Layer 10 of a small transformer language model trained on English Wikipedia (13 layers, counted from 0, width 128). Numbers have three digits each and are written without spaces.
A neuron's activation on a vector x is SiLU(gate . x) times (in . x), where the dot is the dot product.

Input weights of the MLP neurons that the questions are about. A number n stands for (n - 500) times 0.0015.
n0 gate: 249767425620363402380508377368488636683638186504546571296365685479677423430394270658534613562832292566484731301222672628487648244431403480336355374420446408440250622504436723463460287343492380617570300513500423440436492297521504752534761521558376537576362467446474843467444372437619575360566406504454604386547549512294385571541262341427462533415402193508471628439820618367424537391233
n8 gate: 223546622448404380482593315496673647587386647539575387487685569478658255413491373415619391745474464522840513473415509759398555584361530719225661478562530645631393597650357599134177294617687552698448560714567517442433431561588131319394603660317648626619521522745491211474509742241580247731677440582400618367456445382470324557491649303558509513575513419462590536740567799347596185382577
n26 gate: 402570674404564757307505586455518896477615519360827203335468740391405542418705464478222220610550500328477495668368256725523478445486416486252214532569674537685374393557430340441478559568400618588505127367626504444533427317375565620375653536555536815791276568482500261546168559583317394579826163296400559412244567345282347381805394353448617605481554464625477420820547675587509600656446
n30 gate: 235433423241562755384512534688385275527539331500403488760496515737773544622748583477598477349558362600404668563400438655686500719328511542401413379578372231440468433480417731427515504450635654340415401438591358908504473693641615457566720631589508492379652385690400426434464673535603453343492500439469612484685489436554637647462481562528346654563534496496569536542516280453314194341725
n34 gate: 421695211354472448454608440496371703223410247428767748549277258568580608470434183552678459810443446480444694458739521467517465410483386596416467205533561529483367347819400479435429063342398561406390460504450184496363347345715417368780532581618557585549412561439449545561301536443492475394556560415841467393533368310274568427577467492546421698351576476619641571464475500467524460459424
n45 gate: 297608305369422467635660493333533409564477286526523481556473308604523466587424431263390504530638508478652746427446666523634558477624507581404496523560358496473660682133642739481547695686276600428474228541626391619340485463614565526451566426351608623644291733534612515507733370534512590421641423341347680534565390500363548560314586304788573690424482591391618554555270771496478393602463
n52 gate: 537638636516508614405447453587349374296592333409605648492630528536508672559496628418216825424492639555500395480582302361336303278281465614453492560754340427587761431375475789480446528432544468706297531604737380529504342268561328613480327568404572476577359540516260500636459695532500372616730567377484704305244543787540528396500360327447696516431433348547618093539381398328531579331551
n74 gate: 325570362159553528462359745456540620362635496399627333622414532508483367470570555460124316773634417552576401799500652583504610640462449304580533398615545303682521566453721521390645404605346698529682504345292610829542391524595795656422584431537439528562492629614631480431492326455471292634665516387536406228086424208536452565561455594529596609425512686317420508428579209361496480340472
n75 gate: 369531448528540323463520575567476655588608488429492360388650500579583586395089306410569516632492631413516500846488730545545627589628415646291516516536448649388647411404635471404542480742643738331365488624529709553219583336532439666637453401711468588310281338592421363304554349303553628427642484369544444484504653236702358839480656460348598234285453523582555332583377414616250358604472
n95 gate: 378640459322450806514426387600455523824344258306588313537389405599372486476598513500528183395783407482296731901340306660350416398623252423432486366620486186581360528672580519523606464687705627385450594436322575542458192463342383394629621441454637865347280482573434357463415459362772225500464644559518724560542634740604225326750156574834500377626599335380793481536406531468452409702446
n106 gate: 268447770595504496533512335614508464266620322559632472627733457437352382554589566446303448667698423394304657326529340288366389540529565508269533480568341368525184302583252656448615559670532303548492508488386435289622441480464524633452356374504377433380426425508714368436442622376594596427771418354563170597452527508622563635749556556365792753423652438310598402324744667560263539516524
n107 gate: 404507344313558462279567450531380571617621282450398360578465565315557524291472288227374430262310472600650216714456618556484560508584504619753436406575543461472413456366269404605643692760477589547484332566683553468635508438583456768551538531508519500429428303254423496652504415347576496617635320403376609303409519413365312574469676382484250322104550367451469752688636603500590504653408
n109 gate: 695560521414618493375430360394517465514622595315367414684423507449615596653719487385602441576517210675390584306271654532380480507407386814480440542500528727496504542464521707524296654565465528538700432601606473312475490503728539409619432472427541441570517404625489444621468510476724646564377480744714438475602493487788589555548611605575659555507500554402647639473557354448607304274514
n118 gate: 336512545418422589437554516723236613451475421233335369656114192391615517556667600372521455270676588488646587546559483496286457310462496734423550558562648599500592679632307411553374375459451406521467227484668452265425784594521542467343291859525467512355620220348339475397525675376366607627581560512345344483588508500565274303622414459445370577646480632416625412492857701397547370475270
n133 gate: 476584463262513484611582308500686572503409449566557724624391454576406644726613644591401298561507455563444619630517348548442354392465565533526335851344466466531640619490552528681484731603420387497520349433603477606278726497616425456534665513554567554554428367493486385577510580672356591387576358626624513527568490399301550349543534692469527473589414484333483597351613608735306483554606
n145 gate: 521593681151380575550537405161639844649544742389593400677659349425442422614475555512378593214616623830464394471715593360278558569371309575472467536390572682688521345450352620532550520572380560520348539653508442463656711347419455374752468492424264524240642544641567484721542440617574351698691500516416725655296472695396734448544516451628639380430401551355440521381475433564527448245425
n147 gate: 657446493253863717651580567455634477526263366493334668504731674419403343591481333248530575380481653500519591301434666439347377602423620426530431459364373549403374553578454307541630530712425519500493184568680547523565285354530473632530658459504485500352555433470822440369399504278558541579478419652478496599603452329474607444343444534431267273496327580613559465710531320425280608571467
n186 gate: 466567586467549717644446443492273667471578404642574708553243411589407651336533333500471385660459487536407637571597611664467662603369484693464895640359410611177584737342756804385559415264463716521871448496450504538350508602566834450293544679390239590533203516652564484590415407587391430547476448553647447633512440321374593606455533475567467533504641584368609475347559905566350561623617
n195 gate: 535651508423462319619321439439603418534465594492697622634624534189245739666348493519523562619634477208470504500626504449445655473532701764458508454395665399424543481468327555389625640458424679295527677519508715445394333734240797605663455458657473408701470519623560488442345481373406504648485575755466607574360609381538440362695504407201598622422481526444659488345527342746297485423318
n210 gate: 330457427444565663275496584568412624488862644784565431423300472744441471730545413626471443265625393468492402347300288517475520394442426448416496402663318488697426286399670429427523751592383488630548536248599516765719316480455653251643492480379589460435334612484609394613718460370529622484500460484250363357331520320440456076315370618450743580504432343528735687392276555378453456407528
n229 gate: 572516541529591934300345794537664302405334319631529599554416524949350154291462299476475376384574660275471575723504230398538639492589552602447487363642310579641382684689694526587687496418475508787451468612686556534597435479400281513487528652636459455642371529306598454682688594504424562357582573435644793249525512492651382698422595446411555685584573319540626508561487460339464390355524
n246 gate: 521551619414193589602346484504748508525735730508641230492400435512585567418479640540596516451672399370557537575678574260433393566441432411274563422604529579794408246338538500643516540116635520669541391624596369433508606271587412612715387859394733627595452256574598285644453471599357327567545359248790381329625592245467524389618393215285529512650411496388573635468365512521492545343423
n265 gate: 484504500534508744350345598311598364546546547406539519511558549508591766645613656243550584592748496549341554340524669296434489434476433432425527600697435261575313640476461468511437346538595413354549447205371485418246337485496406515635549561553229729369448402557547465515405519415700282666315519303728305690543403448474492534485439681465531424274575199615730586451527328381342216631421
n285 gate: 488641539148481767648665446408323457341484587404313427438441381653331746843453677670461477543415520393603500583432547556484448441564275592485540356332519363608322291391397616380455473346465781520836451504686406504370527601567579379707500392256546585437398488605556457519564362788429737537626367431458515429524417508458511500612282516584626331815298308417664476370345538484463699465408
n295 gate: 512393344300640602611516607536552622436516365528621596737630591330728373483679348414386456672520475690753281651566585406467473653355380563303557399480712649550451248321422517520311472516556595710472500444263527627447548568743680605395571627304624644472555635552434226380736560524537352550528390207277508463329492434960528136615404605574541735463594449594397381610385555404623536448496
n306 gate: 724678314410429697583645476495264563638433316641385424324510717575500554746311222417360471395576519561613495223485476510126289212431712748697373754284728385505247650589695333557573622401172628390595360428213795661500656628616500534769360533253604547625132410462530845481199684404724452505575332325562433466694463555387303357386825510324651623660430361217599383706359514514505392648523
n318 gate: 315474626480425581589700453668383428311543456924789708528408446438349512798664412511640453417449540597438484484289528508363352786378473341508456579512693464182404428635411585362447415488590359425398635504504340589412352579468520591421744570276578374365446387622504425551594277643629721519453434824336555624656581485547496539590547168557500289572515328757349561523581500646269473437450
n0 in: 496183608413496358445433414750238492298375374663379459641362529341487390282652480339513521508483593721480475736726258436339388713752408549704309608629467396466441395435627709314436720521483706471562358380787536492428586355567682575655374500665459492550378783459620488496611570492386347700439654197586653500626605600557561632508264745725340257353423496363594458410513536861484508529598
n8 in: 542308418386259584563641561662415608582303508577500512340508520754581241539358456516347512529427571464755645688445578399550390471563504403601261237529447459487154886491328664320531472541618516628317472582396750759254354622624237322483596561529679626471428407488284212508487618558412508610528657399415516479467256599492371418565574331412554707400420424679706420424265780500626512492198
n26 in: 496520405434682496453610828393471382475588762746467384488424512533534657653631435540857342467277652323602383369876412415517392475564480398598628600366525571392737715366211654670356459554301784504529345246619343445352200608655428462663463516471393281718423685645539325326530562634406234532402480516504508508226484673364512562368433621445716492589635597520635534700262528467524414279426
n30 in: 309277386645508478327558568644628477671546348413604671588573485624642465665694415493558538534481722432560188644402715383516349615484216523534477550388599581682481593504418366287482598568462326707481571366344533512484708591299667249485208508553751473689560447447488519324421508450555531460621489700451527589500571544757673519739374446343438674372616604351722614432480810553665526427583
n34 in: 789477571527535593549636504492453472551275808624492347394456597667667508409612332618548516673457404624566587516318255271612318492626424508535315381322551540455672353643625739535417481473567465389457473701612644327324574590345592314326454363657293590599715348359285563465577356453838571405387500644426406727767488633380647414691697338548352601560404595336430290481621569284485523677562
n45 in: 460466394664500554504472492694329408281394508543713207484548225461264556504536458607516413586418308578403841540532496870620379607374770705496750536512480627561532703512629423363576523637574313512430650331680473484492512704544612417540585570480332586429339403362541508555533718579311547564341523049359473321608535473508299418457484303560344660652461534561515653396436658524711539630682
n52 in: 535482496552680703519649767336448496391398274359530455489394329452375469631550449430557459387470531288522637577334682562296823390663478485474774545766282367403680290500596597571471456575770489530429371602573431577508526440397343701477393754399586650789331567440267489538512314534492492525444585336567586336309537500396481203410440564458454556359378420482526322396558493621327515307652
n74 in: 472612399725376443588587573635515457547582532400394515827531600266568540668298704697346465411709603546573461631484496647361672414252248301343452383500450359738528441553357496469459687762461504473465492745286474440504592605543528422226691392601434566445340512399359328407524488383289617193800534696674644449468466587681538453658706598572433562690534357625420400561393645543451573668420
n75 in: 485628764400489507657394548574732504563578474661493470243571507463404713488504345561364597507515580518500414458431212519492314537496529540441546448549522380404697504461705404737321284518522426713456434567360471789568581519918356553425533626663581578646518537467515578504319529295660265507416518349537359252719438453393441537515597313355572500568347709547489641434382529161725522485438
n95 in: 322346369546352562195251358630303388496729793726849462453615462362570396335358656496629585517336522571479393603483330591660259372609606704500613215381745517557668607447444439445622533513698483721311376589344484478513425394273332462440375408546365462137318818547334657542412383457465568573391438420370800564801550430513467492386559432418509429470679463348358661338626674627297559241554
n106 in: 532383429194669585301260702395492536284575568512587512457389488457594544425188672408436390425598484496535452516472540415609728818427439585395472373472614357512355576541572751284587686406563551575488411654452428601632371170667327520440689441465633480651492527468573540618765441278488504534496882262680689404488369389387636732594358393387568566484589454331624561601452357543492360571845
n107 in: 573529619483408523595555456493395528408548552537596415456393419365359298482483623357348466411415503470305514583489558535524520669535328547349678579352612387599500552362500598524490601666537436665598416425692639741622449442283556655775647520347442327424583460401571356589189388476109725602426594568480241493587570454554671384412411445371583361542433633434507693409507460620434456483423
n109 in: 486594434389497435493234497624445528521560649490619392490472438200587636489514412330355455622580585472600320351507616639365608521414348517534464416623406679345664606522714590510339579549152531458594527636664581350646410604595365620848678625670538507539507372437532433479453573511586294601438445735649350479429408480393455451344601616643504351535435331605548547445518336315470410412338
n118 in: 546618572469524665429618530351493563391572723706434391689493598706326626345524497470330545431350577446514639765472659584605381358550440628534409534445411617635783584350612602592381783500579520486445517699489613458423436291781517285510503531356568479666493473390546586455393422621437383629453621317469500653573678699354497469445569538440612568695406513403503669591461537284556483545632
n133 in: 432646434675483546500702448625631297487600544556540560420631438690235354566507513523476520407427615369438845710432674456453558537493516431493310480346467570455561483376317575583519634589480457543546467626446522578429585705483351550567526536258546563698435585377555440649404513367667713359569568592625583413753536561759353334434447377657639398399578513542418643552364562576522592513572
n145 in: 584630393390390686743580592450309536575357464528676486457316380641478427346562632559486421425379719504542547715643410394267534550533358391493529299525771482878587674210526478475373623450621415561404489292215531453624405532442580576413546851635514422392636306561563629407600610640449343455493521542528368424562507358472387414454586536526533493402444267528616526373566420525462663590588
n147 in: 508475568354646459519611426757351133519345313782356515737728578341597235472450292511572508635560512288485386607496500477661315439481533677463569421303635352488351252426446345590352489351530578500493677696512576665538485245599603477629463362451534361435324593545387659605652656353562560475411375574545616534454511551823519564631658636488557590653589467306574469485550518398399370319659
n186 in: 465485592577462405528430413603477739439442378325671450419593576363484409508406388676562481485419634683614656582472663662331567461524493849458453058566400504296504269540488647365311739626416404388285746573205425405473508542344630410558455408477650362473526515419277492392308592275595411667755519408489385387332568552572409558266492361496421443547538601267546460633267406434496500736310
n195 in: 360520398567342472627611497695521378409384704358426780609472635375802525470504462415493440496514446476493305593337645655514629482464643517434496546504496482602622607310407529367541541573633427716619335327446558633543580584678475376411452388563441447238414274370420447563409479609291609402306207503605282464632692480434317563371496606414453458339462469326535543317511400416463330722593
n210 in: 546507608459672482658572559411478550306583626337579642582345541644663481390683420555360305384440569519615477592708651362584655508539489581570250590375220515651489641629511573321669769593590556560385368733787366489489607526701538530523537537268232437349522644549647383530609559425527601421667540544668392424355555522415467608753643624512489645473658856482275500658465573545486704590600
n229 in: 523558474684470563422565411258433466650269649552436579594401522448633446302301434390450674602500654519481576385585318400473478329566398459404323356375711546781396565610947411658594633246504507489343463485588533565462429530614400644572762571519534646443467630462605617289371310557419655616571607515695312504534474277392530515455557126473308328343374409526585643448438529353294589576530
n246 in: 593341545425707481403511355582608780725477439344454680553424511522270334405534339401363458421316281526269626615372754593454500679609420337570380659766447390406389622378604465402391459668857481511429371572327642658581589571447508401477555388538658380553375634364364345553387455481558425460604526422511289702366305369731318553395477606423481324634459676566415492333357434568370630443329
n265 in: 547358511444472587533464584465587558482496478392443511426543528528496475400507562376665457479345471420507382572489589529601572450544469469538464621703398443434450353371551638736578413630285640308532562280525599818493556468479579529482562388362732257464503483238482710550544496386500217473503396591430412278536514514126577242472415347602561321547733651514622914486352462401459528355469
n285 in: 523511780448541467577765588419685439414249519371571493459719478695744485602458471624553448605288557563493511587596444615332694643446334606618584707410332372492530481418412512440335478526321374523496566609290504424538681683258614432511405266243693455485401271384515538605419507665554534543452423422552668799477474605437669660708358451450412485572276184533489638346492368564500482507713
n295 in: 406566698306443508484488474383432442645607317413488588542407628376302375809434671597577381527508445576443446523669600727535305446472666601556324404658504565508321488401277445637511538496329462415454485240371633469500557454388364245396406508203599546727156504855326504729449364458480515610632511617386416307616399596485492435466381427230438276574691570426383469628422552569357492734662
n306 in: 509582639572469244509459576687420564379315505464559644653623393447589426211587679461696563523679270620811445711282441758449400586509130190473569409668572273458587655420459621401569345500356437858487663622266378615381571653669445427632646433383648617418769362414342618739621741695523667730309526522616338514258372317264832581303198419606482692523482316452416699261661601473396380514394
n318 in: 399315575433363368553196558449574280304393384636353567429369434434251597724672657538344464421547641395523249372549306561516489675415538535415310338417649464463516548771419565284386407347445719425418639599452348496596586504464496273631597606500249457405323364271296591362476383441532397534449373738238594317464435321352318417492587603395311637432163362607442577442573608397572266563640

Each question shows a token from some text and the vector x that enters the MLP there. A number n stands for (n - 500) times 0.0083.

"oc": 643240573693523450553589530614569532370618606415565496452502543537427461637501567476488502600334509429450366435418388514502541430480381361699550453392466635481522452493620512600414431566445586534536637453369719394424461673545536559535483496413573618493469404336477393487542487602393533412751607342723581509433523464425469427541630579589462637574421408406493537697646630670460350584549
The neuron with the highest activation: n306

" P": 546353561480454566472469394360396465473498376570537580483636263607512453502444531512491531663524482498374396649633473444416553484503618269559532526370633494550398604345667509502474502464501590380565427577554481177525685547576458466406558533567582529368601615545514348508552397478386410540506615557685625554570455486291563490459524439448447542387486612552568660420522425487415511542707
The neuron with the highest activation: n145

"ely": 463460509622665478343394625514480526616488502479461509415623591638653510695466660414568509559515591352420488424513379520610567383692594421493505546426455539564502382482490530399573654721395581460394435519500456277402431538534353578459466564512469507604432462440394457665565607547479416628550525448621655542388429446253626505522534535669401511498517591554457689711494491591537503504396
Which neuron fires most, and how strongly? n26, at about 17

"resident": 508484414424506431369374424607421480551529394525708446534466481450549469738498544484507537443604417424541572487400446497577591431608499463562562551388361455491614506355595402428464468498499513551490438561514599363370703381445495522441616595412460590421618557568357468619469491439364318481564706462583665408402568407554522576469569546504464398530521357463422764632377477580593544598674
Which two neurons fire most, strongest first? n95, n45

" Sh": 524456450681451543459509460481408560435536418516349461437498384693713462475555550498515582659545630498472481644632459340403506494555588452470414553501534557509513399488541560480510522425598539534431351600519558133352533489555425442380593501427477462423598598445434403589581387444506451493504640532745558507542596577385507474344576374305416583461644766528522646557402453469392416472641
Which neuron fires most, and how strongly? n229, at about 7.4

" F": 644477553477442482362492501338468369473513338490622471430599331668594428592480398412448423535594441550461396549731513418450546436610603218468448429446586542467508390384511507558395474572456533531433509523365619156491543557531455521430529600441507531396487713496432415490546362594500535539506655524755502436505412571440532497363537381496555495412502668564499685564453475531517483581630
Which three neurons fire most, strongest first? n145, n229, n295

" most": 592521543595565606549572512528443559504532275444489493495572431515555550616614566551506514419613536418407458601492467439553490468570438608452535514393604460378559606246381552505466540499365551491613589492517442469358665516456685516457587580367470471339390411428598388615508471582436712472391597457427597505524439539406714549577572536368434379467420531494451811493308509612508490529540
The neuron with the highest activation: n285

" elected": 561678559442588384509434521608496455563488393595647618498416264512393439679529513647468513683561484493481588477401426468565495427608662525545472620419391458537577563398524329426431645603531504534385532487496514513420763427585575487485593427533586574474608540501541495697415452399415443547386569568541260490487725566457447502520495606434543595494483583432526648621373639451493674492584
Which three neurons fire most, strongest first? n133, n210, n45

"ée": 580603485465586478261292561435468442415486473588542380408627485498510497816539550516615630535581439477461352385495621534606639472420442556674580526438404528419575386539249491483301610535540411488520513541457663331423666520597520455414535559590503536403579586543525422562436486466533507485551588535659494447465572558536391467699464574417422479492503559505576655573501407528452569649588
Which neuron fires most, and how strongly? n109, at about 3.3

" that": 586558512528388475529390384461421569483481260479276723557600413587559499713582567576561552544627359388460413498357428478490438471589648453462430571596724515440452602450579489478570544293555498315517575564403578556558678451466524573508646494503503450379580599378464570481405442583581412445312545506470491556317538505382513538479503406523538418612437612488448694605301568467456481513495
Which two neurons fire most, strongest first? n306, n318

" as": 544699505480537408404416499522616525538520335544518489463516451574517478624460577548543488619549349443422484395467545466605627405532593488580384595462531487547565530318492402426415555510443415488497562431468616460563738593607602478539505529571468555377565454467553271573549500482451558522486609488430536605396587593418441457529542529331483478560551489583508703478135496559498474473487
Which three neurons fire most, strongest first? n195, n133, n45

" entered": 608604532450507391464345525528420394547447313566657629456350421492534499507413538531511491562555449474485541529424455474545489341663580473541507584578482552477619474443371460485478670657544456545315601496469586436476764487508381465451495490506441526320564485580599406571516466483510408437512513454529444473452716516400493512379585471256465650436564500446479682608258552497512706537575
The neuron with the highest activation: n75

" Front": 566326542597473537436369380549463530494556331544588497314398244554660490609606515478459550560510453669633482509565518417489650445594669432500453420487497498488550447480602458509590557403518614419347478659323584387250600574509538457470539443524421459464592794506417480571360441502461372418438620458708568492562484421444413503517584381516430633441468562525332706491423547580645608580682
Which three neurons fire most, strongest first? n34, n186, n45

"act": 411372547673535393371386461480369485446500424414511490457483388435632422677535500384414521530493388471589473500537531391433614500508548438459608461419497425569479257377691498479390533552410575525632391588383539286388566616577543411369457463548548437618529711533397514511486464377412493743611868411600550576361457472388662403324561498486357389472572526555666560538537587514677573518403
Which three neurons fire most, strongest first? n186, n74, n52

"7": 690477493443589420375377595497481458571445396557577470408426500457746337603456468524529631624644572420407413441466493489538525440466683529637351382540359436415525392376453435554315336476519486505635631453645552633566736369564563496364456425498429455632543551574490642536379479444506578589523444570641588568515523435448486398483602560565294540390385548572527623490457502451498531657471
Which three neurons fire most, strongest first? n147, n34, n0

" situ": 605621556444480444599363512535515591351540288563488483413565323559419589686507424542564474608535567431471382541476386330529539429642524530601448607425463444461511400477559365422524505453714412395579551421431466421396815518413478531581386403459573568323599508525468437430542474546417594543494613373452327354410559536523488588573493529482467510539692563452515667481481535424581459562492
Which neuron fires most, and how strongly? n75, at about 2.2

" the": 598594534498394486480329484481503392480603323553472526482438408602596505592489571485578492566513400432524501505467569439568494476541579467528501514533401470469459486266512433395473668487516521458508500582485532411557631428617439507536562520515480484563567520501526477656403431470550502448509806506557478475520561485502509475528450488449433547432461504480406686644034539545561594497627
Which two neurons fire most, strongest first? n210, n246

"able": 610478527428528479199349546480371483521447331625557439462503389561570407655529540628499496539576539342355390495664551439484510422632539505442494560558457538532505350386568433460415473438470507402397432498562537274465693534589488482456485497542491524330556579553452353580346502559428451567580660495487649462449506554431591460504631514523383653499517557683441653668478492578443589544462
Which two neurons fire most, strongest first? n26, n306

" girl": 462434471616522527540420498549467563520437313635605569549604526458604392608565545386555521605614441481566439508390383631582584474658582522566340580439481451432546523486370485377440470605557536573574543632528426396431782352480385586393555530367635584517683419456505420605452503585371561598523585374535476498394395577626635514465504512387421412416555396572493730682493455635504521540559
Which neuron fires most, and how strongly? n8, at about 2.9

"ful": 541621559514595533379515581584440533473504304472728585529544474562386503655564509615481566553561512368327516465687484452538610534646539437601541539406519473478610443407504508432466552536517543508655606478605492523396817550525591445513498441518592489449463589480515403610431477634464493596562538515440429504538593605525660481460598500342392620520522423345482756589416486334452574484511
Which two neurons fire most, strongest first? n285, n133

"lo": 494512573421527617308335530489363615539465446393574564430462491575705431755581579446463573551599471529668444595574399509515514335567472527503402523479516362472563554302486523524416397542397493471423429675372480334295527493652450556436538561538458407450592509603538485576406387596529490384517694551603643440455523493581581509450583553408471549482459585730324703599510475560309576458556
The neuron with the highest activation: n74

" French": 765436530456502414399371539540465469510526440483511634464454383633580474666521596497561499556519383560530352455456406456651585533574555511518489563487545387564584565383387451366437548532424596549453540491461552428285731540656420552419581525564424414530499675658548454584473421515519479429559667475494454453621558551574419453517648414473378608443582519617349757585425310582454532546660
The neuron with the highest activation: n295

"S": 506537560595517524511416500405406602507605262552456639474627275477471462552471436478528491566604497507386407504591428489563665470364751236534489589589610515560571504377572376421476541585578540592320569431491626232653667618604435531459498556383482532413809544529459411651581482401519486444462415520508576482477638489451495474439397502381508405480407575545524594370585466499504502583464
The neuron with the highest activation: n145

"n": 291354641437673568485332480501471525546546285568462521593682495533630515764570457490500598497517665429504440594584535446465450549544504486552465561605506465541521637348538547454526467366665498412605425768504483482518608363537486469390580429485630527427622639582490524471624571575528485495633620461622553453447505546466713462363643661536360426528408500452509626417596458480676446723500
Which two neurons fire most, strongest first? n30, n147

" four": 703596539544610553396427413552429585537530259525353546448625561487458468625443613578521413504549478534526326467434446491625480517511566659552530376374466441445604488309272334516463563587434531573556517469702520396467678489485518648370470542463575470417553460441454448655388419530373508591364484501463271507436580466538491496522461587445416486433520683486533757576400477510552496573576
Which neuron fires most, and how strongly? n107, at about 16

" Tem": 585379498565500516290300472549415468560547425609596634518366216631682426640560504449541474528590544435545516435504450468586553433433551456451478418438596473462478391431625447519426580563501539556416460544340439202303648423612485549482427519517478607390660558457524371522502432523409478479543547576598639485395472503327477482369604462359405537480538617637612449568625426641578398576542
Which two neurons fire most, strongest first? n229, n34

" Wh": 563340524601537536508527460567348485388390448641451378346454338685556353572533557429467598669516436381612328624704514438424549493627478512465379537492536451505557518418699453563525528517580408496363311666614477268437637472577416445495567420453535479415601671453530445583565447490492472533460534415669580494578477449343593325420550561280423597470588761524455558555427435357466506656487
Which three neurons fire most, strongest first? n229, n34, n118

" (17": 834543537523560535504390487493429493574407344522428471458628502568494463627446614693515588603499638531401333517503583370504606536530660546656507435442403333565492540366269458551374484515533392508472508496564610408452711463638379503387561520493569601287540566539561442497350619419455440487421351563503481435433490562563415470436582549552445399492617508511544679586407497539600341518604
The neuron with the highest activation: n147

" 2011": 728572511566579393466415532408467447493580291605475609389554360509693534621406549609628550636432431465548653475462579393573465437480470470486399464576563397561562584213571587531418576463426542479410575384480535548444647394436467476514754421519525428450640623571411580519510311380456352626467559571500434489506422454559604607358534448569299513502478507622388648611488301548518581445556
The neuron with the highest activation: n265

" All": 586558565626547536370408408443344489557534229596492550477508421386552503567517598390479469528484446419483449602560477281633593472480627507542571518473710530386644472279490390366467665537343579497499570485551603380599659535523580597489498593519564465382630431560504382655518478514372629469370505455520478521458653457415556462530514467373365412367551621540434700563361501565558461490436
The neuron with the highest activation: n107

" Hous": 487428435689363381425465402570525386507422318718521510481461359522601536689515496423502578566490532543486439446517493405495671488419593507629554411553462437418492445327504499478544494619471459444424456601330481255296731399586430524476582425417512594500650571609432310556571424410426493474416710516547594393424541445563527488551554493464379551527475584511445632578444427602571385515702
The neuron with the highest activation: n318

" Charl": 558420559568397480513399407476424336454469480594519551519474550585488549656493541478512617550450539559386375462536350504553562402451615496654474499504601467426667612410396475414502506591433506610505573492563544305424586526522485576321473667433525628462758584604358247530454500503367500482439667507717623310461594503530573484464402661281462425455378528548544613692453419671557364383583
The neuron with the highest activation: n52

"isl": 500484451409694485429367527327432479530589324526607392653343355642702652688602491560560509539559497507441651666518544357359594627452500431534430420511444547348476394335649542420417461487581439439547405548389517390383662415558429514351445519502484560361606541446415480444522617468360576540588786562634579467531607448443635478408554540645408517602513574541501633464508425556638501594608
The neuron with the highest activation: n186

" there": 675534526532470479514280355454397544558568321558464548476605485441677385533554555557494589650654456584384404315486480578698575346669546571566435493631521406484521405549677456478546483429420498481390531428342529333360729542592410455402467446544485535365517525347539467611489524573489657518381357566563468408450611623516603382511568571461385575436375683495497631610463481509545511607573
Which two neurons fire most, strongest first? n306, n26

"==": 656601464625521524492352504474411369508537378481543502416565478450601396579330541549472467604610379410476490789526404383515591354449525637612556457610500498553533463310523455475402587558410552702556600470353507409699618460700576595632472535433391559455569711696536309646353514525445520429502458525429656533545544488587504468329611556545422552558513465526570576526339444460650603453544
Which neuron fires most, and how strongly? n74, at about 2.6

"-I": 735347472560485576407559528489263631475495285415554624524669360678613520615379600383559582549568485572514487597463462517507414423550583618426418522506433452543559474441559519460377521569437528567468415626474492354290586544694361528506604544474483521389534504508510481516487536537517500640617574416528629468513493636457657465274476581395483540418462768542412715589521406618540530554690
The neuron with the highest activation: n52

" Mark": 411393500482541502314400486480441483481520396630491582483579358539695538616370439387623534581552554412558518355693480409487632504594490495551441514431437466486507379538629482449452512507530499412491441560497562180433708440532451456519622436542567608294662680587495303511400436436456451506515465493670589457441499411560661495432561481542506524482558653628424606642455382432498397524606
The neuron with the highest activation: n109

" who": 624556508496511475526412523601484434390542352553353453494672610484634474691519601479583560634515408448430410570488395533601555340713561506474515395425591450525538463481390370353514568556453481518416460525521563334546778478611484544487502473506494501440528487423423409540594512490300459457450421602499462503446532560355514406487474499600540537507568472601485714582245512595459556552440
Which neuron fires most, and how strongly? n26, at about 0.63

" requ": 664465610478323547630310415409468298524485335670305631528434275535621574537432527524530631617657431495523435551404592529547581549565618511581477513593565362430601528330528339473595473531329529370513430611336486398414625521525637484494408516534373641502596658485421430467634575504589383466323485510566455502457534484386504489439607582585401543410428703408357661516487450511511532595591
Which neuron fires most, and how strongly? n306, at about 1.4

"porary": 630439582592520525249367493585540406521483514518625490522588401574534422710470571536469448526519581574523503436606475451546599404596409489512502483501465542545541472306709393465520504547460549405465372481423417443404701523550455484400521566506536487398462720478467432641373467496449413494664725453626590422493394402373561491496623557474428669478573559601519736671436442511524687627543
Which neuron fires most, and how strongly? n229, at about 4.6